Layer 5 of a small transformer language model trained on English Wikipedia (8 layers, counted from 0, width 128).
A neuron adds its activation times its output weights to the MLP's output. To switch it off is to set its activation to zero at one token and run the rest of the model.

Output weights of the MLP neurons that the questions are about. A number n stands for (n - 500) times 0.002.
n25: 595,703,628,547,644,480,598,491,500,579,422,402,398,553,590,475,555,654,441,539,450,414,535,497,649,463,531,435,585,492,606,364,529,511,474,505,484,494,483,400,448,560,505,535,583,713,431,435,367,724,400,430,497,364,266,609,489,581,464,748,585,434,467,495,480,486,396,489,227,330,494,427,728,570,462,596,451,544,451,403,525,556,545,413,601,454,399,608,508,606,495,658,508,427,562,387,423,430,340,445,440,476,442,339,565,503,483,477,568,606,453,422,479,488,472,413,437,610,457,434,482,612,435,599,371,565,602,591
n34: 267,518,331,448,403,537,491,472,523,378,582,549,572,533,537,539,611,511,576,576,384,409,414,438,716,645,342,518,515,482,558,449,629,458,520,356,231,519,394,464,518,452,497,715,435,519,614,320,598,329,576,471,612,435,454,438,563,339,476,672,616,454,467,543,518,415,580,509,633,531,366,406,644,418,551,560,455,326,472,591,464,396,566,509,720,322,395,491,500,570,385,464,591,567,418,451,406,477,650,579,467,494,607,543,400,662,709,506,285,530,500,603,509,562,540,291,693,424,686,581,643,520,323,506,494,550,512,401
n39: 539,556,604,639,290,410,569,575,473,556,578,492,731,400,368,644,513,307,604,420,635,516,478,408,412,503,511,399,420,478,468,544,512,470,456,489,533,429,463,630,481,626,540,459,278,534,610,530,492,511,528,634,430,585,590,268,494,578,635,457,597,468,391,563,424,358,454,581,669,568,423,468,423,478,639,506,635,618,466,553,586,473,647,531,560,586,492,503,588,380,454,426,252,376,449,353,558,511,505,483,371,433,487,579,403,370,449,328,559,503,401,649,595,557,486,442,397,597,549,596,487,628,438,492,445,516,577,453
n68: 567,494,690,426,569,471,578,381,419,548,538,642,519,424,582,368,566,417,616,529,321,481,721,560,432,616,578,439,342,511,497,428,512,555,451,451,561,480,563,589,470,456,578,336,555,362,592,413,500,392,461,435,538,398,603,462,660,658,480,565,459,460,596,503,642,626,464,511,315,392,491,456,409,511,528,350,514,533,613,469,599,509,352,387,442,302,416,537,375,506,547,514,492,290,543,600,480,527,213,654,470,476,415,523,385,432,587,466,466,506,478,635,562,715,511,568,634,573,577,492,471,408,785,447,487,311,531,466
n70: 490,480,407,364,554,430,376,429,569,628,473,451,511,374,445,652,541,484,393,346,567,310,599,547,439,376,358,404,509,651,404,647,750,401,532,531,449,441,497,503,401,764,497,530,370,550,480,475,565,355,517,425,536,370,558,530,617,438,463,555,506,690,472,500,419,580,413,416,649,500,340,500,371,461,426,409,472,515,544,635,388,555,636,755,339,406,665,538,523,434,524,639,417,500,486,693,511,442,647,354,480,494,426,623,480,413,645,430,646,509,429,508,514,596,559,365,508,550,413,459,524,554,556,571,541,447,543,592
n108: 483,480,537,608,414,401,541,467,590,485,494,627,444,443,434,594,443,516,434,616,425,641,469,641,580,453,339,441,495,555,421,553,603,539,675,409,410,550,380,276,402,500,533,613,526,465,401,453,500,523,440,334,392,619,483,624,543,642,511,478,513,397,503,505,526,523,612,425,611,500,388,530,721,467,545,574,542,360,453,569,638,369,643,589,520,492,612,559,371,279,492,402,680,457,569,602,671,577,392,509,401,508,549,384,533,489,532,460,474,526,301,472,740,543,468,602,546,453,333,607,341,535,622,426,402,330,480,352
n208: 529,344,453,383,544,428,503,537,484,535,531,456,476,437,356,426,523,497,625,548,511,638,581,346,508,545,452,465,240,726,584,511,514,370,462,630,397,534,376,389,331,467,387,494,452,396,620,580,468,406,538,529,588,411,642,588,454,470,440,542,355,531,524,544,550,486,637,483,527,600,503,542,699,489,662,353,489,619,441,527,607,459,557,508,508,479,522,483,492,417,520,422,390,578,312,480,435,270,789,388,468,370,443,481,675,452,475,564,431,453,603,535,513,807,556,552,490,545,546,403,454,490,609,603,536,375,592,555
n270: 446,569,573,395,495,613,582,538,560,563,795,534,531,554,540,426,444,468,681,437,563,536,534,472,489,429,453,771,486,622,533,441,615,270,584,481,430,600,404,407,522,455,366,494,442,439,500,370,514,572,614,552,472,503,512,656,602,389,356,445,314,376,511,460,537,551,441,603,443,447,441,426,581,577,433,463,587,449,506,386,560,594,559,486,492,379,490,453,338,531,635,564,503,569,420,491,591,396,500,554,407,723,446,315,594,616,450,284,474,600,585,604,332,558,416,670,532,514,328,358,381,561,464,548,403,458,452,582
n312: 827,642,568,603,414,552,610,487,445,394,462,439,467,345,454,382,523,466,390,433,638,624,536,341,663,230,503,551,495,724,433,426,384,461,438,547,518,441,403,550,387,533,453,623,531,568,642,588,435,476,476,418,491,587,463,394,334,644,497,386,637,466,527,500,598,652,503,594,476,329,569,820,497,538,464,281,647,587,650,445,561,623,477,512,461,500,335,438,551,470,483,521,503,564,482,210,582,509,500,618,554,444,474,472,538,388,375,611,522,494,407,517,509,539,611,678,445,620,503,526,497,474,355,349,413,577,461,434
n385: 321,436,515,570,387,622,555,765,533,497,562,569,604,642,535,491,607,566,325,431,408,494,478,563,445,508,526,478,202,467,383,464,718,506,598,760,514,409,398,531,612,376,336,705,433,453,508,497,625,334,648,522,403,458,587,521,531,435,421,484,619,570,377,390,566,366,573,400,605,404,550,414,467,470,615,587,627,364,441,463,486,396,376,454,480,558,562,342,562,506,360,478,372,615,409,483,534,613,598,531,441,566,530,500,425,481,412,310,517,443,472,460,546,632,729,589,489,541,453,565,495,409,489,435,356,508,489,511
n389: 404,511,375,390,718,500,445,376,497,672,348,544,430,448,728,476,444,601,727,530,415,645,460,574,518,484,522,521,456,421,510,465,595,540,525,608,636,503,430,432,561,473,334,410,458,456,470,395,463,511,462,584,384,563,475,441,551,432,481,662,371,538,450,487,402,584,489,503,454,462,592,539,479,529,481,505,476,491,385,508,519,509,359,546,457,406,458,589,361,448,568,356,459,363,508,572,400,552,705,679,775,479,534,492,613,521,383,719,473,546,497,672,495,684,295,517,534,413,534,458,500,492,439,435,598,455,519,384
n420: 513,548,461,426,556,651,648,366,530,601,538,576,494,230,415,607,484,482,616,581,727,443,544,424,360,524,451,448,202,475,656,472,573,489,661,375,500,500,347,543,676,372,417,453,440,523,623,582,456,310,354,465,322,565,483,570,475,312,355,371,418,527,566,465,449,646,461,531,721,365,587,413,591,489,472,422,628,587,491,497,438,494,492,576,376,616,474,457,503,528,510,475,396,653,511,543,592,649,481,517,619,432,529,557,525,394,500,558,491,342,450,353,454,591,543,515,548,565,500,435,573,429,475,645,479,563,589,573
n424: 560,356,608,639,505,427,477,540,468,571,510,495,529,474,495,351,452,469,505,511,517,547,495,332,435,541,510,396,423,365,555,488,630,540,460,544,400,468,493,500,561,521,530,630,520,431,445,647,500,354,562,442,591,438,375,525,567,469,407,401,451,436,495,541,602,474,507,536,519,473,572,533,392,484,614,357,469,357,535,592,560,449,532,568,408,456,467,490,495,638,545,654,666,575,435,505,639,535,968,426,505,447,386,544,523,484,446,466,515,527,562,296,580,503,544,346,537,591,509,498,346,394,523,440,557,587,519,395

Each question names a token from some text and the token that comes next. It shows the activations a of the neurons there, in the order above. A number n stands for (n - 500) times 0.012.

Then comes g, the gradient of the next token's log-probability with respect to the MLP's output, scaled to length 1. A neuron's effect is roughly proportional to its activation times (output weights . g). A number n stands for (n - 500) times 0.00074.

" ", then "199"
a: 500,500,500,720,498,500,500,500,497,496,500,500,500
g: 455,685,521,665,597,322,538,544,633,594,444,606,507,324,498,346,313,285,641,493,288,395,573,403,566,544,407,512,395,450,455,551,948,435,458,577,520,470,515,527,629,452,511,448,527,544,483,542,512,473,658,519,516,605,487,487,456,633,500,576,509,487,446,471,709,336,542,689,378,526,210,549,346,551,602,580,401,462,615,670,490,657,188,432,307,598,394,621,446,404,421,718,636,538,340,318,269,261,478,653,375,465,441,533,557,503,534,449,561,439,794,501,560,472,580,360,406,275,360,426,623,564,541,649,629,496,447,650
Which neuron, switched off, lowers the next token's probability most? n68

"\"", then "I"
a: 513,499,724,500,498,492,500,500,487,498,500,498,500
g: 536,471,458,523,492,464,462,400,410,297,313,349,632,474,587,554,646,401,579,459,210,501,543,611,619,622,372,628,470,334,425,541,330,544,507,784,392,437,590,632,489,652,709,380,462,725,460,358,497,611,872,566,531,408,420,476,448,606,673,705,498,623,486,495,582,576,625,659,566,672,464,459,498,534,496,313,682,543,574,334,443,246,572,382,686,628,489,664,497,609,307,378,265,465,457,509,365,654,404,329,489,395,348,248,444,375,620,411,551,599,520,504,408,658,425,545,301,558,468,516,500,433,467,556,433,344,622,581
Which neuron, switched off, lowers the next token's probability most? n39

"p", then "l"
a: 500,500,609,486,500,500,500,498,488,499,500,499,513
g: 581,420,691,412,373,501,674,544,567,471,429,194,607,594,609,461,459,491,413,388,507,279,307,582,724,433,637,674,564,357,531,432,584,556,527,240,509,618,573,351,611,611,703,463,383,642,334,530,537,584,260,683,469,737,423,524,564,486,516,586,341,379,515,505,632,563,602,600,555,513,454,501,213,257,586,461,456,461,333,420,465,367,561,554,557,545,640,435,738,384,637,283,311,474,569,613,576,517,521,557,530,434,515,625,646,429,420,436,374,674,432,459,578,543,608,368,679,660,404,578,676,452,451,449,326,484,388,218
Which neuron, switched off, lowers the next token's probability most? n39

" s", then "ol"
a: 500,500,497,499,499,500,500,488,495,568,493,602,500
g: 327,669,588,562,662,382,309,520,537,605,641,409,468,651,550,538,503,651,690,406,767,580,654,555,574,551,505,554,490,695,313,697,235,358,437,198,417,552,609,461,532,553,570,572,574,746,583,569,565,578,546,636,610,584,300,422,496,577,435,340,532,626,453,486,295,462,208,544,567,453,422,690,521,520,358,493,486,604,487,373,474,563,548,415,438,673,376,493,615,506,653,647,511,451,619,501,392,421,452,543,506,500,547,539,417,322,357,409,358,388,342,311,397,556,523,631,366,427,574,393,348,369,770,315,229,611,537,434
Which neuron, switched off, raises the next token's probability most? n385

" pro", then "ce"
a: 499,500,491,495,583,500,500,500,488,500,500,500,491
g: 226,340,503,675,199,488,202,405,592,502,651,530,562,694,557,370,456,416,525,483,421,467,465,747,286,633,515,426,532,271,545,443,535,550,486,483,504,490,664,307,408,390,478,601,448,511,454,466,351,669,386,399,608,693,526,554,524,609,572,498,444,578,470,650,605,637,406,437,436,371,750,438,741,464,680,537,465,352,523,380,667,324,398,513,615,562,532,613,364,642,594,441,498,379,537,634,322,518,489,478,571,820,512,443,395,764,471,434,510,711,397,458,356,427,537,343,374,598,356,661,488,316,486,649,524,567,493,568
Which neuron, switched off, raises the next token's probability most? n70

"ing", then " s"
a: 496,500,499,489,493,500,500,500,499,486,500,500,684
g: 559,466,214,450,598,295,392,525,582,538,842,483,396,481,435,329,372,318,477,702,729,500,482,303,610,404,484,548,467,746,714,500,545,454,442,688,543,582,585,544,476,694,361,591,584,442,464,298,627,332,489,418,479,549,432,439,633,518,662,624,470,496,577,114,570,540,462,661,533,459,306,534,458,425,714,539,308,440,612,424,454,404,369,411,393,564,622,440,597,425,412,742,675,620,565,629,548,600,573,515,639,498,312,576,354,562,406,480,505,376,539,513,591,269,521,355,436,462,548,616,340,378,486,523,661,531,349,541
Which neuron, switched off, lowers the next token's probability most? n424

"f", then "r"
a: 497,588,500,500,486,500,490,492,497,500,496,500,500
g: 557,481,503,656,535,455,661,172,338,331,646,569,427,553,599,553,441,391,591,307,573,304,432,569,298,527,445,517,453,567,433,332,576,709,488,728,477,553,410,406,383,705,589,524,494,393,551,334,491,585,256,486,537,775,537,426,427,519,550,529,427,420,383,568,348,329,417,469,274,360,685,320,686,537,352,583,674,521,367,453,473,510,442,413,572,550,510,441,397,615,632,597,542,229,530,687,457,480,502,606,461,463,823,508,644,361,733,483,640,462,393,603,641,585,690,305,549,586,397,438,347,576,505,466,623,611,515,574
Which neuron, switched off, raises the next token's probability most? n34

" L", then "ond"
a: 487,500,500,499,500,540,656,499,500,500,500,500,498
g: 636,633,513,346,495,410,716,406,364,521,235,620,489,232,663,526,646,464,373,453,354,614,558,524,546,490,482,492,525,543,280,746,777,390,539,510,392,452,719,315,485,503,482,352,531,420,377,656,527,384,510,312,438,590,442,279,480,623,567,645,504,590,382,702,637,709,513,297,548,500,417,642,554,461,407,457,328,647,538,633,424,380,455,385,488,296,550,517,287,603,470,670,368,525,656,591,503,603,452,579,349,395,498,500,777,658,427,385,451,499,510,620,608,477,280,710,466,553,433,555,565,480,629,480,393,406,361,678
Which neuron, switched off, lowers the next token's probability most? n108

" s", then "ong"
a: 500,500,488,500,574,500,498,489,500,496,499,573,500
g: 640,641,773,281,383,430,493,370,491,541,533,461,584,190,422,456,589,389,595,705,468,570,721,486,419,682,455,523,559,516,627,559,508,674,540,331,484,365,572,639,590,378,437,619,369,571,504,415,605,629,710,310,449,193,305,583,545,356,453,541,560,753,645,336,632,542,440,357,453,521,626,668,532,519,555,596,320,439,487,475,370,538,420,433,585,353,597,340,367,682,543,456,327,628,689,480,561,616,443,566,607,395,319,557,462,431,555,528,584,470,644,576,616,646,471,515,372,584,337,325,281,499,590,424,487,269,353,430
Which neuron, switched off, lowers the next token's probability most? n420

"en", then " in"
a: 652,500,500,500,500,500,500,500,500,500,500,500,489
g: 552,573,582,527,349,458,505,785,297,738,347,497,516,630,476,787,634,466,497,434,452,354,480,579,545,346,392,614,605,424,432,363,368,456,535,543,273,398,671,436,631,517,441,506,675,428,546,495,455,552,845,459,443,245,445,384,334,356,609,498,707,657,409,552,533,583,453,216,297,424,538,492,503,680,503,559,396,257,589,491,337,391,786,523,531,551,595,514,439,777,490,625,424,389,504,574,625,448,515,507,686,497,637,515,500,498,372,596,651,549,552,285,479,407,433,543,475,330,488,391,585,554,507,558,423,531,262,534
Which neuron, switched off, lowers the next token's probability most? n25

" H", then "an"
a: 500,499,500,496,500,500,567,500,500,500,500,500,500
g: 671,271,415,533,744,429,512,361,535,563,438,472,581,683,617,657,676,492,407,490,492,395,713,546,601,318,661,502,481,550,499,425,549,445,568,575,352,608,587,578,450,556,393,602,449,544,522,521,418,415,529,514,663,466,693,479,648,330,397,528,554,413,405,428,202,491,701,751,433,257,517,418,355,620,517,547,523,482,598,556,456,367,436,519,541,416,597,576,629,145,436,354,328,613,390,418,375,271,503,544,405,334,500,503,639,460,578,459,695,350,741,480,346,639,531,364,522,683,428,530,494,364,440,458,361,640,828,436
Which neuron, switched off, lowers the next token's probability most? n208

"ing", then " be"
a: 491,500,500,489,664,500,500,500,685,486,568,500,486
g: 458,531,579,575,444,496,393,574,625,364,606,664,576,644,594,601,555,513,317,297,616,583,597,630,339,431,275,655,503,379,504,449,564,646,440,591,711,409,417,363,449,384,482,331,645,405,625,582,401,610,506,540,466,492,454,581,193,471,483,302,545,522,465,586,597,551,546,362,582,389,420,519,382,808,338,404,476,532,547,573,517,554,270,507,621,646,819,699,668,626,436,512,608,418,284,452,618,489,565,392,469,448,424,542,595,609,299,465,625,636,381,527,579,383,478,462,488,394,756,236,457,222,499,593,435,403,556,283
Which neuron, switched off, lowers the next token's probability most? n312

" b", then "u"
a: 500,500,500,500,642,500,497,493,499,490,500,500,496
g: 442,399,781,354,514,351,470,492,669,366,607,451,551,528,576,609,783,347,528,384,396,504,613,468,271,428,524,444,529,572,450,456,580,347,461,656,568,405,390,491,332,609,419,593,571,553,613,492,269,474,348,318,494,547,420,474,660,528,516,573,290,688,702,581,570,394,562,332,686,595,229,577,454,681,515,328,569,264,370,479,377,496,483,356,447,371,521,531,505,716,716,369,510,481,481,916,688,581,525,347,433,314,322,470,531,560,487,427,693,618,591,495,534,546,411,489,499,412,541,369,380,536,567,607,575,596,587,565
Which neuron, switched off, lowers the next token's probability most? n70

"n", then " G"
a: 762,500,500,500,500,495,500,500,500,500,500,500,486
g: 565,629,547,575,720,518,556,496,360,463,580,461,326,254,537,599,392,488,741,487,666,452,318,556,575,626,302,516,542,668,399,461,527,515,482,479,457,534,307,520,674,439,650,310,525,523,624,317,277,665,540,622,365,518,522,172,495,447,401,517,554,627,610,536,587,160,272,484,607,452,391,538,286,533,556,600,406,496,672,536,639,370,535,236,446,544,457,460,645,323,503,570,570,473,534,511,520,722,485,405,379,360,402,491,283,553,556,464,445,488,431,481,512,559,812,406,417,794,605,672,459,548,450,488,592,540,632,527
Which neuron, switched off, lowers the next token's probability most? n25

" of", then " re"
a: 541,486,500,488,492,500,488,499,499,554,488,497,524
g: 480,450,503,466,577,356,534,459,476,604,630,665,331,780,448,445,652,723,507,660,606,101,469,391,374,710,463,509,479,443,442,509,438,671,337,395,271,523,632,613,543,658,579,583,622,490,544,423,422,657,594,394,586,656,417,695,254,308,359,683,631,499,536,213,641,686,439,490,407,442,540,439,533,630,416,442,413,462,381,383,542,509,585,389,512,307,759,430,426,404,283,565,735,392,482,406,412,331,476,551,535,545,513,471,413,399,558,405,670,375,547,520,629,474,382,359,502,599,694,521,573,371,476,557,522,618,563,501
Which neuron, switched off, lowers the next token's probability most? n25

"6", then " |"
a: 500,602,500,500,500,500,500,492,500,500,497,500,500
g: 527,647,760,403,562,633,550,498,610,654,585,489,557,427,352,241,366,311,538,546,435,365,383,575,723,549,674,687,502,534,575,706,382,566,568,602,509,563,352,606,616,625,422,530,710,313,459,588,475,454,447,530,573,607,555,407,377,318,279,492,352,331,539,596,377,537,677,361,490,349,336,684,575,436,566,501,469,554,477,661,288,501,508,621,468,436,160,627,520,508,482,330,464,486,394,414,674,316,594,501,647,468,546,545,281,751,681,444,354,411,370,459,228,541,542,377,529,672,428,561,492,495,570,346,550,547,534,582
Which neuron, switched off, lowers the next token's probability most? n34

"l", then "a"
a: 500,500,500,500,500,769,794,500,499,500,500,486,500
g: 471,617,318,355,460,378,633,398,742,403,738,594,720,401,539,517,394,598,555,561,464,450,651,562,620,636,344,441,471,631,427,643,468,498,642,553,499,235,273,391,663,246,462,438,474,469,554,463,463,360,414,474,422,560,527,605,538,632,598,479,458,596,435,529,759,438,600,594,545,606,587,673,732,469,170,478,561,718,305,362,498,358,501,536,415,694,423,378,369,308,512,451,558,541,458,388,433,406,574,461,629,299,561,550,408,584,512,556,486,733,437,440,175,446,650,502,311,410,493,683,476,556,612,567,530,592,405,384
Which neuron, switched off, lowers the next token's probability most? n208